Layer 18 of a small transformer language model trained on English Wikipedia (25 layers, counted from 0, width 128).
A neuron adds its activation times its output weights to the MLP's output. To switch it off is to set its activation to zero at one token and run the rest of the model.
A neuron's activation on a vector x is SiLU(gate . x + bias) times (in . x + bias), where the dot is the dot product.

Input weights of the MLP neurons that the questions are about. A number n stands for n times 0.006.
n38 gate (bias -0.024): -22 -12 29 21 -34 34 17 -1 5 -4 6 -23 62 -28 -8 -5 27 33 -28 -8 9 1 6 -24 -30 -4 -39 -34 -1 -3 -15 57 23 -11 17 -41 42 18 -7 10 3 -9 -11 -33 -12 -8 28 -18 -46 32 7 13 42 3 -19 49 18 22 -8 -19 -25 -62 18 3 -20 -7 -46 30 23 -51 19 -27 -7 13 72 7 -11 -35 20 4 -21 35 7 39 27 29 4 -9 -17 22 -29 23 -20 12 -2 25 -16 21 35 57 2 -8 -44 22 14 -11 28 -19 -13 -2 -19 12 7 -30 -8 23 -35 -4 3 -30 -12 23 37 -32 -23 -20 -23 6
n39 gate (bias 0.007): 5 -9 22 -26 -24 -6 57 47 10 10 33 19 -17 31 -1 -10 21 16 -7 -13 -32 -18 -10 -10 20 7 20 25 -40 -4 1 6 -25 12 -7 -20 38 23 -2 6 -15 -12 -17 -4 42 -21 5 -19 19 5 -4 1 6 2 51 29 -14 -16 22 2 -45 -7 11 16 24 59 7 36 -32 -2 1 26 22 -15 0 -26 13 -39 6 -6 -58 18 3 5 -34 56 15 -20 -39 -10 -3 3 1 -19 1 -20 16 -4 28 -55 5 24 2 41 -18 -24 8 -4 -23 12 -14 -27 11 -6 18 -3 -4 -3 -42 -23 -25 12 44 1 29 -11 -17 1
n56 gate (bias -0.085): -26 3 13 -34 39 28 21 -6 -51 -20 -53 -47 10 34 -53 16 29 30 18 -20 14 17 -6 -7 2 30 -35 37 -26 27 14 -23 -23 22 29 -20 -26 -16 72 24 -9 13 -8 -35 -26 -19 2 -43 -6 -41 8 -44 -9 4 -12 -27 3 -35 -1 23 -38 -4 -14 -6 18 -26 13 6 10 5 32 -27 -7 -3 -46 -38 -30 43 -30 13 7 24 -30 10 6 6 -16 -61 10 -46 30 -35 -19 -2 15 12 36 -12 11 -10 47 12 -17 -10 -12 -12 -11 -9 6 43 -48 -46 -55 3 6 9 3 -64 -28 -23 2 -36 -6 6 -4 52 8 5
n63 gate (bias -0.196): -17 -24 9 -8 -46 26 3 15 -50 -1 28 14 -20 -42 1 -1 -28 27 -55 -2 12 62 4 22 -9 20 37 29 -26 7 -23 21 -35 -2 -6 7 -19 11 -1 -60 -11 -20 -11 1 -14 -39 -11 -1 -7 -24 33 -49 -14 30 7 8 24 43 19 9 -25 -43 25 39 6 -21 -10 -5 -32 -1 -9 -40 7 9 -10 -25 -12 -23 -17 -1 11 -29 54 -7 2 55 11 -12 -46 20 2 -21 14 0 5 -15 19 18 17 36 -3 14 -5 -12 -12 -36 22 -11 -10 -43 -37 1 20 32 19 8 -32 2 -35 15 -39 41 -16 5 -28 59 -19 24
n219 gate (bias -0.096): 21 -14 21 0 -22 -23 -21 -12 -1 -15 1 4 -20 -3 -20 4 4 13 -10 -26 -34 25 8 -40 -21 80 -5 37 -25 7 -35 19 -22 10 32 -48 -4 25 21 -36 6 -15 -19 7 20 -30 20 26 -12 16 1 7 -4 -39 -19 -11 -13 19 31 -50 28 -26 -60 7 -6 29 18 12 14 53 17 -12 -49 29 1 -19 -5 40 -13 33 7 -13 28 22 8 -5 10 -38 15 -18 -23 51 -32 -18 -25 5 -7 24 -14 -1 18 10 -34 -40 -11 -9 -5 8 -36 -7 19 -10 2 38 17 -52 -19 -6 31 0 -15 -9 -37 14 16 7 24 24
n244 gate (bias -0.049): -3 -4 4 -27 -30 -10 13 -9 5 -13 -12 14 -24 -16 -17 -34 -22 -11 -33 -2 -10 -14 -25 35 -2 38 -22 12 12 7 33 -9 -7 -46 13 10 7 28 7 7 -4 -8 26 -13 -21 -46 21 -10 -14 8 39 -10 5 13 23 28 10 51 8 9 -29 -19 18 -39 -34 -19 18 -31 -35 -4 30 -26 3 50 13 16 -11 36 -16 -10 7 -36 4 -54 48 21 44 -6 -32 25 -5 -24 -11 -16 11 23 -1 47 -12 27 8 -3 -6 4 17 -3 -29 14 -29 18 -19 -30 -4 -26 29 12 3 47 -30 23 10 -5 10 -24 -14 17 -10 6
n303 gate (bias -0.083): -40 -11 11 8 -1 14 -5 -19 -16 -14 87 27 -25 2 -1 25 -46 -31 27 -4 -34 25 -19 23 8 28 13 31 27 -36 -25 -3 -7 0 -9 -28 41 30 5 10 -5 -25 6 13 -16 -9 40 -38 33 40 -4 -23 2 -16 4 31 8 -33 -3 -17 41 4 2 25 -13 11 -6 -16 -8 24 -41 -11 -2 -13 13 29 5 -17 52 30 36 27 -14 -37 -12 42 38 -4 -26 20 28 5 41 1 -20 3 -14 49 25 -40 -7 4 7 -17 -17 26 -2 -37 10 -7 -16 12 14 19 64 8 24 -41 -11 37 -35 16 -12 13 14 4 9 -20
n314 gate (bias -0.135): -11 -17 11 -42 -15 -60 33 -10 -43 15 21 -49 -58 -26 -16 7 -18 8 12 -64 43 1 -9 -19 7 35 -19 17 -32 -17 -1 -5 -7 5 29 -12 -22 2 -14 -48 -19 18 2 13 -37 -31 7 21 2 9 21 -30 -20 -5 -12 -12 22 -74 8 7 -9 -29 16 37 0 4 -50 68 -21 34 14 20 -15 -8 5 9 5 7 19 -50 -19 -7 9 -30 69 74 -25 -38 17 -4 55 -3 -41 13 32 34 -11 -3 -18 24 -23 -7 -5 17 24 16 -28 -11 28 3 32 -13 -13 -16 6 16 -29 -20 -20 -2 -20 -47 20 46 6 28 -5 -37
n38 in (bias 0.144): -19 -7 10 -4 7 11 0 12 -13 16 -12 -19 9 -2 0 -34 28 -28 -17 27 -13 -37 -18 1 -11 28 -15 25 64 11 33 29 -13 -34 -15 -32 1 21 5 27 43 -14 -34 17 -14 4 6 17 11 -52 -13 37 -9 -11 45 -14 -1 4 -15 46 42 -39 6 -21 -18 -20 -16 -31 -15 -1 30 -25 17 11 -1 -30 -19 -5 -6 52 -24 -18 26 -17 -36 -13 -38 -27 2 -26 1 5 63 -29 58 13 -5 -10 -12 -43 8 26 11 -9 53 17 39 -5 1 -74 35 25 -21 21 -18 15 11 13 8 3 9 8 -1 16 4 1 11 38
n39 in (bias -0.012): -9 20 6 -11 17 -22 -1 3 -8 13 2 1 -12 -10 -3 -14 -16 5 -26 -24 -10 24 33 8 -11 11 2 12 3 -33 -11 3 12 -49 33 -22 -15 -12 33 -2 6 -12 4 -26 21 4 0 9 -12 -54 50 18 -6 11 2 31 -39 89 -7 -17 -35 -6 30 -52 -20 -3 44 17 -2 25 15 -6 -7 46 2 -30 -11 14 -9 9 5 -53 13 24 0 -25 8 -25 1 -29 20 -24 27 -8 -8 0 17 -24 -18 13 -34 -25 -57 -11 -1 33 31 -38 -24 -30 11 23 24 36 -27 2 -39 1 66 29 -8 15 -22 -36 -6 -15 1 13
n56 in (bias -0.067): -8 19 -2 -68 -15 -2 -11 -3 -12 -46 22 33 14 -2 -25 15 -8 54 2 21 -68 -19 1 -2 22 10 41 -25 35 -17 -10 13 26 -18 13 10 22 30 23 11 -8 57 -2 14 11 33 47 34 52 -9 -14 24 -2 -38 -25 -16 -8 14 -29 1 -69 -26 18 9 27 -59 -27 -10 -8 21 -24 -30 29 -13 27 -36 -14 -3 -23 -30 6 33 -6 21 0 -23 26 -4 -27 11 -55 -23 -50 40 8 13 -14 26 -2 7 -28 21 41 24 -46 11 -19 20 -16 -82 -2 -12 7 22 -6 -12 -5 -36 11 12 -2 21 13 54 -44 -14 5 -5
n63 in (bias 0.037): -60 43 12 6 60 29 34 -1 7 41 13 -14 33 11 -18 -21 -10 -18 -45 -40 -28 -58 0 9 27 12 -42 43 32 -35 -21 37 37 -14 -5 -41 17 -33 -20 59 -44 47 -25 -39 -20 67 18 -45 31 2 60 81 20 -62 41 19 12 39 -32 -10 5 0 -2 -15 -13 -9 -40 3 36 -3 28 29 17 -44 -1 -17 33 -28 87 66 3 -36 19 -45 -31 7 -27 11 20 -7 -13 32 17 -51 -25 -20 -29 1 -20 -11 15 -9 71 -1 -10 19 -3 -3 33 8 58 -50 0 -2 -19 18 56 21 -33 -47 92 15 30 31 4 -72 5 -10
n219 in (bias -0.011): 20 -34 2 -23 -23 18 -27 16 29 -58 -27 -28 -2 10 3 28 10 5 -11 -10 22 -14 -30 30 5 30 -47 17 -2 51 2 47 -18 2 -1 -21 -29 21 28 -17 8 -24 4 16 36 20 12 -4 60 -18 29 -20 55 7 -3 25 28 29 -12 31 -11 22 29 5 -52 52 13 -13 32 2 28 -50 -54 -30 13 49 28 12 24 11 27 8 -36 -12 2 -15 13 -46 48 8 -37 47 38 17 5 12 1 16 -19 0 20 27 -60 -25 -23 -6 18 -8 -15 -13 -32 19 19 40 10 21 3 16 2 8 -17 -21 -32 -49 -23 -32 -13 1
n244 in (bias -0.047): -20 -8 -24 -1 -44 -31 -27 26 54 11 -13 -11 -12 1 -24 -19 27 30 42 -22 7 14 14 21 -6 42 -25 10 -32 0 -32 7 -75 -32 18 30 11 -17 -28 -16 -30 -22 38 -3 11 7 27 -6 -5 -49 22 -21 -65 5 27 18 21 18 16 25 -26 7 24 7 -23 24 2 9 26 1 -12 -51 18 -10 -13 -24 2 15 4 -51 -4 -32 -6 2 -10 -9 -25 31 -12 -25 30 0 -5 -33 24 22 -19 27 37 5 -23 -4 -11 -45 -29 -33 1 -5 25 13 -23 2 9 47 16 1 -30 33 -21 -1 35 -8 9 -5 -3 -38 9 -4
n303 in (bias 0.060): -21 -47 2 35 7 -48 -6 42 -35 41 -22 1 33 30 35 -27 49 5 -13 -15 52 -56 -47 24 7 -53 -24 -37 4 23 -53 26 30 -10 36 9 -38 -59 -9 -26 3 18 20 -15 -21 15 -26 26 -35 -70 -37 -3 31 -14 29 -51 6 7 -15 52 -14 -24 14 -37 1 -19 25 1 -15 9 -29 8 18 -52 -8 -62 -1 2 -10 -18 10 -37 -2 -8 45 -54 1 20 -36 -33 15 -14 -19 9 -3 13 -19 -9 8 70 -3 13 38 -16 1 -36 3 35 32 -11 21 -17 8 -39 -66 21 29 55 -10 -17 -9 6 -48 11 10 12 39 37
n314 in (bias 0.095): -17 -6 17 -12 18 -3 -7 3 0 5 -5 11 -57 -7 17 11 6 -33 -6 15 1 -33 9 5 13 -58 63 11 30 25 0 -49 -2 34 -18 17 42 -84 8 26 35 -26 -51 42 39 -1 -12 -36 -2 -1 -43 45 20 6 21 7 -9 25 -6 36 30 -6 -56 -2 11 78 -14 4 -52 -28 -14 45 -71 -32 -6 2 -45 10 -5 14 16 -20 35 56 -95 12 18 -73 7 -9 -31 1 12 8 10 41 -33 21 -8 -22 17 -19 -10 10 29 -20 17 21 -20 -4 32 3 -1 -29 17 5 4 2 8 40 0 -21 32 -46 29 -20 14 -17

Output weights of the MLP neurons that the questions are about. A number n stands for n times 0.0092.
n38: 10 -29 8 3 -12 -4 -3 19 -6 3 -3 1 24 21 -15 4 -29 -7 16 0 -5 5 0 -13 6 -23 26 -15 6 -21 -1 -9 -10 -4 23 1 -8 36 11 25 14 17 -16 2 -19 -35 2 12 7 15 -8 10 13 -17 12 7 -13 26 20 18 0 -7 -2 2 -8 0 -2 6 -2 -5 -39 0 -11 24 -32 -11 35 -24 12 -25 -8 6 16 12 1 -3 20 -12 -33 9 -11 14 -27 25 18 -18 25 -6 -2 2 20 15 2 18 1 -3 -21 20 9 2 34 -1 -12 6 -11 -12 31 -5 17 -7 1 -10 10 54 -17 14 2 -17
n39: 5 -11 -8 -1 14 0 55 -5 -1 27 0 -2 10 5 12 9 -1 14 -13 20 2 -23 1 -9 -14 -1 -5 -6 -20 3 -27 -17 -29 18 -39 26 18 -1 3 3 -6 16 -19 -9 2 -18 5 0 5 2 -17 15 17 16 18 6 23 -24 -10 10 -17 12 46 19 5 12 -24 -7 3 3 8 11 21 -7 19 -6 15 15 -9 -15 -16 -10 5 -7 21 29 -5 23 -21 9 8 17 -1 1 2 -3 4 18 3 14 8 4 16 23 -5 -20 -13 3 -15 -19 -3 -31 7 -13 -10 37 -7 14 -34 9 23 7 7 15 11 -9 0 -5
n56: -21 -4 -21 -7 23 9 30 -1 17 1 -18 -46 6 8 -13 -23 -16 17 24 -11 -14 -1 14 -21 -5 10 -11 11 27 8 -56 16 5 -3 14 7 31 -10 -6 21 -38 -25 10 1 35 3 -17 3 17 -5 -1 -26 -12 -7 -12 -14 17 21 17 -1 -16 2 9 28 8 2 21 9 14 13 -1 16 -2 16 12 0 -8 7 0 -3 6 -13 -3 -7 -7 22 -17 23 32 13 6 -5 -3 -12 -16 -9 -10 -13 2 -3 32 -15 8 -14 14 -17 1 -18 14 -5 -2 13 1 -6 -4 -11 -5 8 -3 -5 13 -9 -25 -4 12 -5 -19 0
n63: 34 47 4 2 12 50 -21 -31 9 -11 3 37 -16 7 -29 34 24 -18 -27 -27 -17 -19 3 6 -15 -8 -41 41 -8 31 0 -48 -18 -10 29 2 4 -3 -19 25 -3 16 9 -20 16 -24 -28 11 9 -7 11 -8 8 -20 34 2 -3 5 -17 -12 -34 12 -2 13 -8 -49 25 -1 -10 -47 11 29 -2 -19 42 27 9 -3 -9 19 -35 13 18 26 -8 -15 11 -45 -2 9 10 -7 13 -2 -12 6 7 13 2 -21 5 12 -2 38 -25 0 15 -16 -6 -4 -36 18 3 3 -48 22 -36 -3 -37 16 25 -33 -3 20 24 -6 -2 10
n219: -20 5 35 -1 3 -9 -19 7 -1 -4 -25 4 5 36 43 -6 -5 -1 -2 15 -5 -7 -5 1 -11 -16 28 15 -6 -17 -1 7 14 9 -21 -19 18 -3 5 -22 -2 9 37 -5 17 -16 17 -18 2 17 -5 30 -18 33 -15 -17 5 3 -5 14 15 1 28 11 15 9 34 -8 2 18 2 -10 13 16 -11 10 14 3 -11 19 10 12 -1 3 -21 27 -7 9 16 28 11 2 -5 2 0 -34 -28 -3 24 -18 -19 -13 -19 -8 6 5 -13 -24 -6 -35 -25 5 0 -4 27 -26 -12 21 -28 -18 -10 7 -4 0 29 10 -8 -11
n244: 7 6 27 -24 9 41 -22 -12 -30 -11 -15 -10 4 -4 14 25 -5 -8 -8 -12 -2 -12 -41 -10 -6 3 26 -4 9 1 -12 -5 12 28 -9 11 2 0 -33 14 19 30 -28 -1 11 -10 10 -16 1 -4 -22 5 20 3 4 12 -25 -22 -14 -10 21 -7 -6 35 1 -9 5 -5 8 -11 -12 14 23 -24 8 9 -16 -9 -26 18 16 7 2 -22 -8 10 -1 11 1 3 4 -17 27 -1 7 -20 -10 11 -14 9 10 -14 -10 19 8 5 28 -7 -21 -4 20 14 4 -45 -25 -4 14 -17 10 24 -8 2 0 -1 13 1 3 -2
n303: -14 -21 0 -4 -12 -5 94 -8 -7 0 20 -3 -5 -1 12 -10 -18 0 26 -2 11 -1 11 10 15 3 -1 3 -7 1 -22 -26 -20 -8 -21 -23 -7 16 12 -21 -19 3 -7 3 6 14 13 5 -5 11 -8 -25 12 3 4 15 1 -10 -6 11 -5 -4 -1 13 0 -4 -11 -12 5 13 -13 13 9 -3 1 11 15 2 -8 -3 -13 -32 5 21 -18 8 -3 7 -20 31 -2 7 22 20 -28 45 -17 -12 17 -32 14 11 -8 -16 15 -38 -10 4 5 1 -19 -9 23 13 9 -14 3 -3 7 6 -8 -14 -6 13 3 8 11 21
n314: 5 3 -8 10 8 -2 9 -13 13 36 8 7 -17 -11 42 -8 11 -24 -24 1 3 -17 13 -23 20 -26 8 29 2 -17 0 4 4 -11 6 21 27 -19 1 -10 5 -16 -14 38 -9 15 -2 12 18 8 -28 -7 8 30 22 8 11 -39 -8 16 17 7 -5 6 29 -12 18 14 -17 -6 25 -22 3 -1 -11 17 -10 -33 13 4 33 13 -9 4 -13 -1 -16 4 8 16 -37 -14 4 -17 15 21 -12 3 12 7 -1 3 -7 -38 -16 0 1 -10 -2 18 10 -5 3 12 -12 20 2 -22 -17 -1 7 31 39 -52 26 27 -7 26

Each question names a token from some text and the token that comes next. It shows the vector x that enters the MLP there. A number n stands for n times 0.17.

Then comes g, the gradient of the next token's log-probability with respect to the MLP's output, scaled to length 1. A neuron's effect is roughly proportional to its activation times (output weights . g). A number n stands for n times 0.0043.

" le", then "arn"
x: -11 -2 -9 27 -2 10 9 -4 12 -2 2 3 -3 -13 5 -4 -7 9 -1 5 -7 2 -10 5 16 1 -2 2 -4 3 11 -16 -7 -25 -7 18 6 2 -1 1 2 -18 -10 -3 3 2 -4 7 1 4 -7 9 -14 -15 -9 3 -6 6 2 0 -1 -7 5 -21 1 -19 -4 -8 -3 11 4 7 3 -6 17 11 -5 1 23 -9 5 -2 10 -1 7 12 1 -9 -28 -10 -14 -3 0 5 15 -19 -8 -13 -2 -12 -16 -2 -8 -12 -2 4 8 -4 -15 -9 1 -9 -4 -9 4 -11 -8 10 -4 8 4 12 -8 7 -15 -1 -18 16
g: -26 -29 6 24 -23 25 -3 6 -7 11 2 -42 14 -1 -4 23 -27 5 2 -32 -13 -14 -31 12 -17 18 9 9 23 -21 -12 12 -7 -20 -11 -23 6 31 25 2 -21 34 7 -24 0 -33 0 -28 -8 -26 19 -20 -8 -29 -13 33 19 -5 14 23 46 -30 -26 77 -24 8 27 -23 0 -3 24 -22 22 11 10 -23 2 1 32 3 9 -6 -37 3 11 -39 -10 -18 -43 2 3 -8 1 -4 7 18 -8 40 23 -4 33 -16 -16 -11 1 3 26 -34 -9 17 -4 0 1 14 15 -24 3 18 12 20 9 10 -12 32 -20 -1 13 24
Which neuron, switched off, raises the next token's probability most? n303

" rec", then "all"
x: -20 9 -6 37 -5 8 -14 -8 -16 5 -4 5 -10 -27 0 -9 -1 16 6 -1 -2 0 14 21 10 2 12 -14 1 1 14 2 2 -5 -13 -6 8 -8 -3 -15 -10 -17 -14 4 -13 17 -26 -2 -6 9 -9 4 -3 -12 -9 17 -5 8 0 -2 4 -23 17 -5 -7 0 -11 15 9 7 3 14 11 9 7 8 -6 -10 15 -4 -11 -14 21 -3 -6 4 2 -2 -26 15 -4 -4 6 -4 3 -7 14 -12 3 9 -8 4 -4 2 -10 -15 1 -23 -28 -4 5 4 20 0 -15 8 9 9 0 4 11 0 1 24 -13 -10 -12 12
g: -1 -5 0 26 10 -11 -4 3 18 21 5 -9 -5 55 -23 -7 10 -27 13 21 -17 3 -4 -3 -13 -8 16 19 16 -3 -11 15 -16 10 -2 -4 18 -17 38 1 -14 -23 11 5 -5 17 -4 8 29 -21 -12 -39 -6 30 -6 32 22 -6 -18 -29 -22 15 47 -17 51 -34 -24 9 -18 -2 -35 43 -34 -6 -1 15 1 38 10 9 5 -11 -5 0 -15 42 11 -10 -30 -17 -10 -7 17 -29 -7 12 -9 -7 15 17 9 13 -7 8 1 -16 29 -2 -6 48 4 7 -34 -16 5 -17 1 -8 -35 14 79 27 -11 26 3 18 2 14
Which neuron, switched off, lowers the next token's probability most? n63

"te", then " the"
x: -19 1 -2 -3 25 19 -10 -10 -1 2 -1 5 4 -26 -18 -8 -9 2 -10 5 -6 -4 10 -2 -1 -3 -4 -8 -24 24 10 10 -7 -21 -16 -6 -10 -12 -11 -4 17 13 -4 -9 -3 3 -3 4 -11 -5 4 17 -8 -3 -4 -3 -30 21 -3 5 -1 -9 -3 -41 -2 -3 -10 1 -2 -1 7 -4 4 -6 5 4 -1 4 17 8 13 3 8 3 18 -11 -7 -7 -13 4 2 2 8 -2 -9 -15 8 -8 -4 4 -5 -11 -2 27 -2 -4 11 -4 -3 -10 3 1 10 -8 -3 -7 3 -15 24 -7 -5 12 -4 -2 -6 -5 -1 -14
g: 17 -12 17 -16 10 59 -23 -6 -8 24 -4 4 0 -29 -23 23 11 25 -7 2 -12 -15 19 -13 14 -6 -16 2 -3 -5 -22 -22 38 15 -7 30 31 -30 4 -4 -9 -22 -1 7 -8 16 -4 25 7 -35 -16 -9 -16 -12 -2 -27 27 -11 -21 -13 -62 23 28 -13 4 11 -17 -12 25 -3 11 -42 -38 -12 -1 9 -8 41 -14 -30 29 -72 10 7 15 20 -34 12 -2 12 15 -6 -6 -26 -17 4 13 30 36 -6 -16 -25 -10 22 22 -7 9 18 13 36 -10 9 -16 25 -15 -9 18 17 5 -5 15 9 0 -12 -2 -23 -22 27
Which neuron, switched off, raises the next token's probability most? n38

" J", then "ay"
x: 17 20 -15 -4 14 -4 1 0 5 2 6 -3 5 8 0 -2 -17 -9 1 23 4 -4 4 3 19 -11 8 -1 5 4 -5 -4 -5 1 -25 -7 14 4 1 4 -8 0 -16 15 2 -2 11 -10 8 3 8 1 14 6 10 5 -9 1 -12 9 1 -1 -4 7 7 19 -9 -11 0 2 -9 17 -3 2 -1 2 -11 -9 -6 1 11 -5 -4 6 2 1 0 -10 1 14 -9 -8 2 11 2 -30 6 -4 -3 -1 -9 2 -5 14 4 4 19 -14 -29 1 1 0 -12 -11 9 6 8 -7 1 12 -4 17 8 -14 -6 -25 -2 -5
g: -8 24 7 30 16 -24 -9 -19 -16 -9 -9 48 -27 -11 0 -7 9 -3 -19 -1 -43 -10 7 -17 10 74 -15 -11 -20 -6 1 9 8 53 -32 15 -12 17 16 -37 -10 24 -19 12 -1 11 -7 36 -3 -5 -13 -17 -13 -13 16 32 -48 -39 -10 2 -19 39 -9 34 5 -9 -7 17 -5 -5 -15 -11 4 -5 -3 -7 15 -1 16 31 -21 28 10 1 16 21 5 -6 -40 -16 30 -4 -33 -12 5 -12 7 -22 -3 8 15 16 10 10 -15 24 1 14 -24 -18 -36 3 -25 -32 -10 39 2 20 -29 -14 25 5 17 15 33 -7 0 11
Which neuron, switched off, lowers the next token's probability most? n303

" Reg", then "g"
x: 3 -8 5 -11 9 4 -2 23 5 5 -9 -3 -3 -3 8 -2 2 -8 14 5 6 -12 8 8 28 3 2 -14 7 7 28 0 0 0 -4 -3 8 4 -9 -4 1 -1 -5 5 0 -1 -3 -1 -4 -6 -33 3 -7 10 -23 -5 3 -2 -1 9 -5 -1 26 0 24 0 -1 -9 -2 -6 0 2 5 -4 -4 8 6 1 -8 10 -5 -3 0 -1 -4 10 -3 -10 3 12 9 -1 7 -1 -6 -3 4 -13 -1 15 -1 -3 1 -1 3 6 6 4 13 0 1 10 -16 4 11 5 -6 -6 -7 -6 1 -6 5 16 -1 -6 -1 -7
g: 24 -10 -8 32 -19 7 -2 -12 -22 12 0 16 -32 -15 19 3 -3 28 36 -25 -25 -1 -6 -20 12 -21 19 2 5 -4 10 -1 12 4 -20 -1 21 47 1 32 -2 -12 -13 -8 -2 6 73 -9 -24 36 25 16 16 -9 -37 -38 -18 -9 -19 14 -8 19 12 -35 -28 -27 12 14 13 -9 15 37 -17 -4 9 28 -4 -2 10 22 -5 -37 -17 1 -5 8 32 1 37 -29 9 -4 1 18 -7 9 -16 -8 11 -12 -18 -38 -38 -23 -13 -6 21 -4 23 -11 3 10 -48 10 66 -3 24 -11 28 1 -12 4 5 13 -2 -3 -21 6
Which neuron, switched off, raises the next token's probability most? n314

" him", then " un"
x: 5 -20 -18 5 17 5 -11 5 -13 -7 0 -19 11 -5 -3 -1 11 9 -5 -8 -3 5 0 3 9 25 -15 -14 -10 3 22 -9 21 -8 4 -1 1 -15 -5 3 -2 -10 -2 1 -7 10 -5 1 4 6 3 13 3 7 5 -6 -3 8 -7 2 0 9 -1 -61 -5 -4 -1 -2 3 10 4 -5 6 -4 5 -2 4 -8 5 2 -10 -14 15 0 7 -14 26 -11 5 15 5 -28 1 -9 -10 -15 15 -6 -18 17 -14 -2 14 2 1 -1 -21 13 7 2 8 11 0 -7 10 -3 25 -3 -5 -17 2 8 4 -4 -2 3 -15 -8
g: 21 -32 3 20 11 -4 6 27 -2 5 6 -52 27 8 -14 -12 0 -6 -5 -13 -2 26 -6 3 15 -2 29 -11 24 -4 -6 7 -23 3 49 -34 -5 30 -1 -21 3 -64 12 14 -4 14 35 -15 11 -9 19 25 -18 10 15 19 33 39 -2 -9 54 2 6 -18 -13 22 34 31 11 -16 -6 1 7 -10 10 17 10 -14 -18 19 -9 15 7 -16 1 27 -12 -27 -20 -26 3 10 13 -13 11 32 10 17 34 -22 6 4 28 -11 -15 1 11 -5 19 10 13 -3 51 -4 -43 -27 7 -51 -29 -15 11 -26 -3 -5 -8 1 -26 31
Which neuron, switched off, lowers the next token's probability most? n244

" dec", then "l"
x: 5 -2 -1 9 13 -3 -2 -2 -9 0 -1 -11 -3 -15 1 -3 5 -7 9 2 -9 2 11 19 40 2 2 -11 -5 -7 7 10 -12 -3 3 -1 9 12 -15 -20 -9 -10 -14 6 3 12 -25 7 -4 -11 -12 16 -7 -15 -9 13 2 -5 -1 14 11 -6 14 -5 -23 -4 -4 17 7 4 3 10 26 -2 9 15 -11 0 -3 2 -23 2 18 -13 -2 5 1 -6 -12 -3 1 -2 -9 5 3 1 4 -2 1 10 2 2 2 -8 -12 0 -12 -2 -23 -4 -14 8 2 0 -9 19 -2 8 2 3 5 -4 1 21 -1 -22 -4 13
g: -16 19 12 8 17 8 -10 -5 2 -21 -5 15 -14 16 -1 14 -11 6 -6 8 17 6 -1 -3 -22 -19 2 -7 5 9 17 30 -33 18 50 -19 40 47 1 -16 -24 11 -33 2 -34 11 -57 -38 9 -28 19 21 -28 11 -13 -10 49 23 -1 20 11 41 7 19 -16 -5 -32 15 4 3 -10 20 -21 -6 -7 -3 7 0 22 -18 30 5 13 -2 -35 -10 -29 -21 -18 13 23 -16 7 18 11 27 -4 14 -24 9 -22 -36 18 -55 -39 -7 7 18 -14 -4 -22 -12 -1 -10 -18 -39 -8 -3 47 2 0 -6 15 -25 -9 8 8 12
Which neuron, switched off, raises the next token's probability most? n314

"v", then "al"
x: 4 -5 1 -2 9 0 16 7 16 -11 4 -2 4 -2 17 -6 15 2 -3 -5 5 -10 -2 2 13 -6 8 -2 -1 0 8 7 3 3 -23 15 2 1 -3 1 -13 -1 10 4 -6 11 3 7 8 7 -18 5 9 2 2 -3 -2 -6 -10 8 2 7 11 -2 6 -1 -2 1 1 2 4 9 1 -4 3 14 -4 -8 -5 9 11 2 0 -4 -3 -16 8 8 11 2 -4 -3 3 -6 -6 -18 -6 -11 -3 10 5 8 0 4 3 6 14 9 -3 9 11 3 2 -2 2 2 -5 6 -4 -8 6 -14 4 6 0 -17 -1 -5
g: 22 -16 10 27 10 6 6 18 37 -24 -4 31 -23 44 -5 -11 11 -23 20 -6 -12 -2 10 -27 -3 10 -31 21 -19 -2 4 12 20 23 -23 5 -30 -22 6 -3 -31 -20 -20 -17 -3 7 -27 51 -15 16 38 22 -27 15 -8 48 -7 -37 -10 23 -14 -4 33 9 45 16 6 -7 26 -12 -3 -6 -40 7 -3 -15 21 -33 37 -8 -2 49 18 -21 -5 11 30 -8 11 -5 -11 -20 12 7 -3 -25 7 16 -22 25 -29 -10 9 7 -34 -13 -15 5 -4 0 0 20 -9 19 38 18 46 1 25 17 1 23 -17 8 -8 7 -2 20
Which neuron, switched off, raises the next token's probability most? n244

"ed", then " that"
x: -8 -10 -7 8 20 9 10 -15 12 -7 -2 -8 12 -5 -2 5 9 -3 1 -8 -10 -4 2 0 -1 0 1 0 9 8 6 -3 16 -11 6 0 10 8 -20 8 1 1 -11 -13 -13 25 -7 4 -6 -10 8 8 -10 -4 -4 -10 -2 14 -10 -5 -10 5 10 -44 -8 -6 9 -4 10 1 -5 1 1 0 14 12 0 -2 -2 -17 11 -14 1 4 11 -15 4 -9 -16 12 0 -9 8 -5 8 -8 1 -6 -8 -1 -3 -5 -12 19 8 6 16 12 10 7 -18 11 -3 4 -11 7 8 -16 -2 -4 7 5 0 3 3 9 2 -4
g: 7 -6 22 -4 -1 25 -2 15 -12 4 -6 -36 25 -12 2 -3 -7 1 -14 -9 40 38 -22 23 -4 -22 -33 24 -1 21 -13 30 -40 23 47 -27 -47 -1 3 -14 -15 -30 16 -19 21 -11 -23 21 -30 -12 30 -19 -26 -7 -6 5 3 2 -13 -8 13 -3 -29 -28 -8 -35 6 -13 -7 -9 1 25 42 -9 17 7 1 -15 -9 69 6 4 14 -10 -7 15 -3 20 -16 -1 18 -7 13 -2 0 -41 -9 -26 -10 -10 -39 -3 -27 -49 5 -7 -6 -36 -6 5 12 -9 8 -46 -29 -16 -8 26 -2 -25 11 26 -15 6 -14 8 -4 -17
Which neuron, switched off, raises the next token's probability most? n38

"A", then "8"
x: 2 7 -17 -3 10 -6 -15 -27 9 -6 3 -2 -5 12 0 -2 11 -3 2 13 2 -4 5 -4 3 18 12 -1 19 10 4 8 18 0 2 -8 1 2 8 -4 6 -8 -11 9 -8 24 10 11 -1 9 10 9 1 -4 -2 -14 -9 4 -10 0 12 0 2 5 -2 3 11 -8 12 8 -6 15 -7 -8 12 -3 2 1 -3 0 1 6 -14 -4 -5 -8 -3 10 4 -4 -13 1 5 -3 2 -27 3 3 -5 -7 2 8 -15 -2 5 2 4 10 -7 -10 16 2 -6 1 -3 -12 12 -3 5 -7 -8 -6 6 1 7 2 6 7
g: 28 -8 -16 4 18 -28 -8 6 42 10 -10 1 10 -1 -4 1 -26 -27 18 5 1 -1 15 -8 -8 -53 -36 6 -20 0 -30 36 -10 -22 22 -30 -18 16 -16 -26 13 51 7 -15 14 -7 14 -4 6 39 -22 -6 -6 -36 23 -3 22 10 -2 -4 11 22 16 -6 34 -44 4 16 19 14 -27 -45 24 1 -13 7 -8 50 8 1 -20 -20 -9 4 34 -35 33 19 -12 11 12 -7 -24 8 -9 -20 12 16 -8 10 -11 32 -30 -6 -11 0 8 -5 -25 3 -23 -5 -5 -45 32 33 9 2 16 -10 28 -22 -23 6 33 -3 12 -3
Which neuron, switched off, lowers the next token's probability most? n219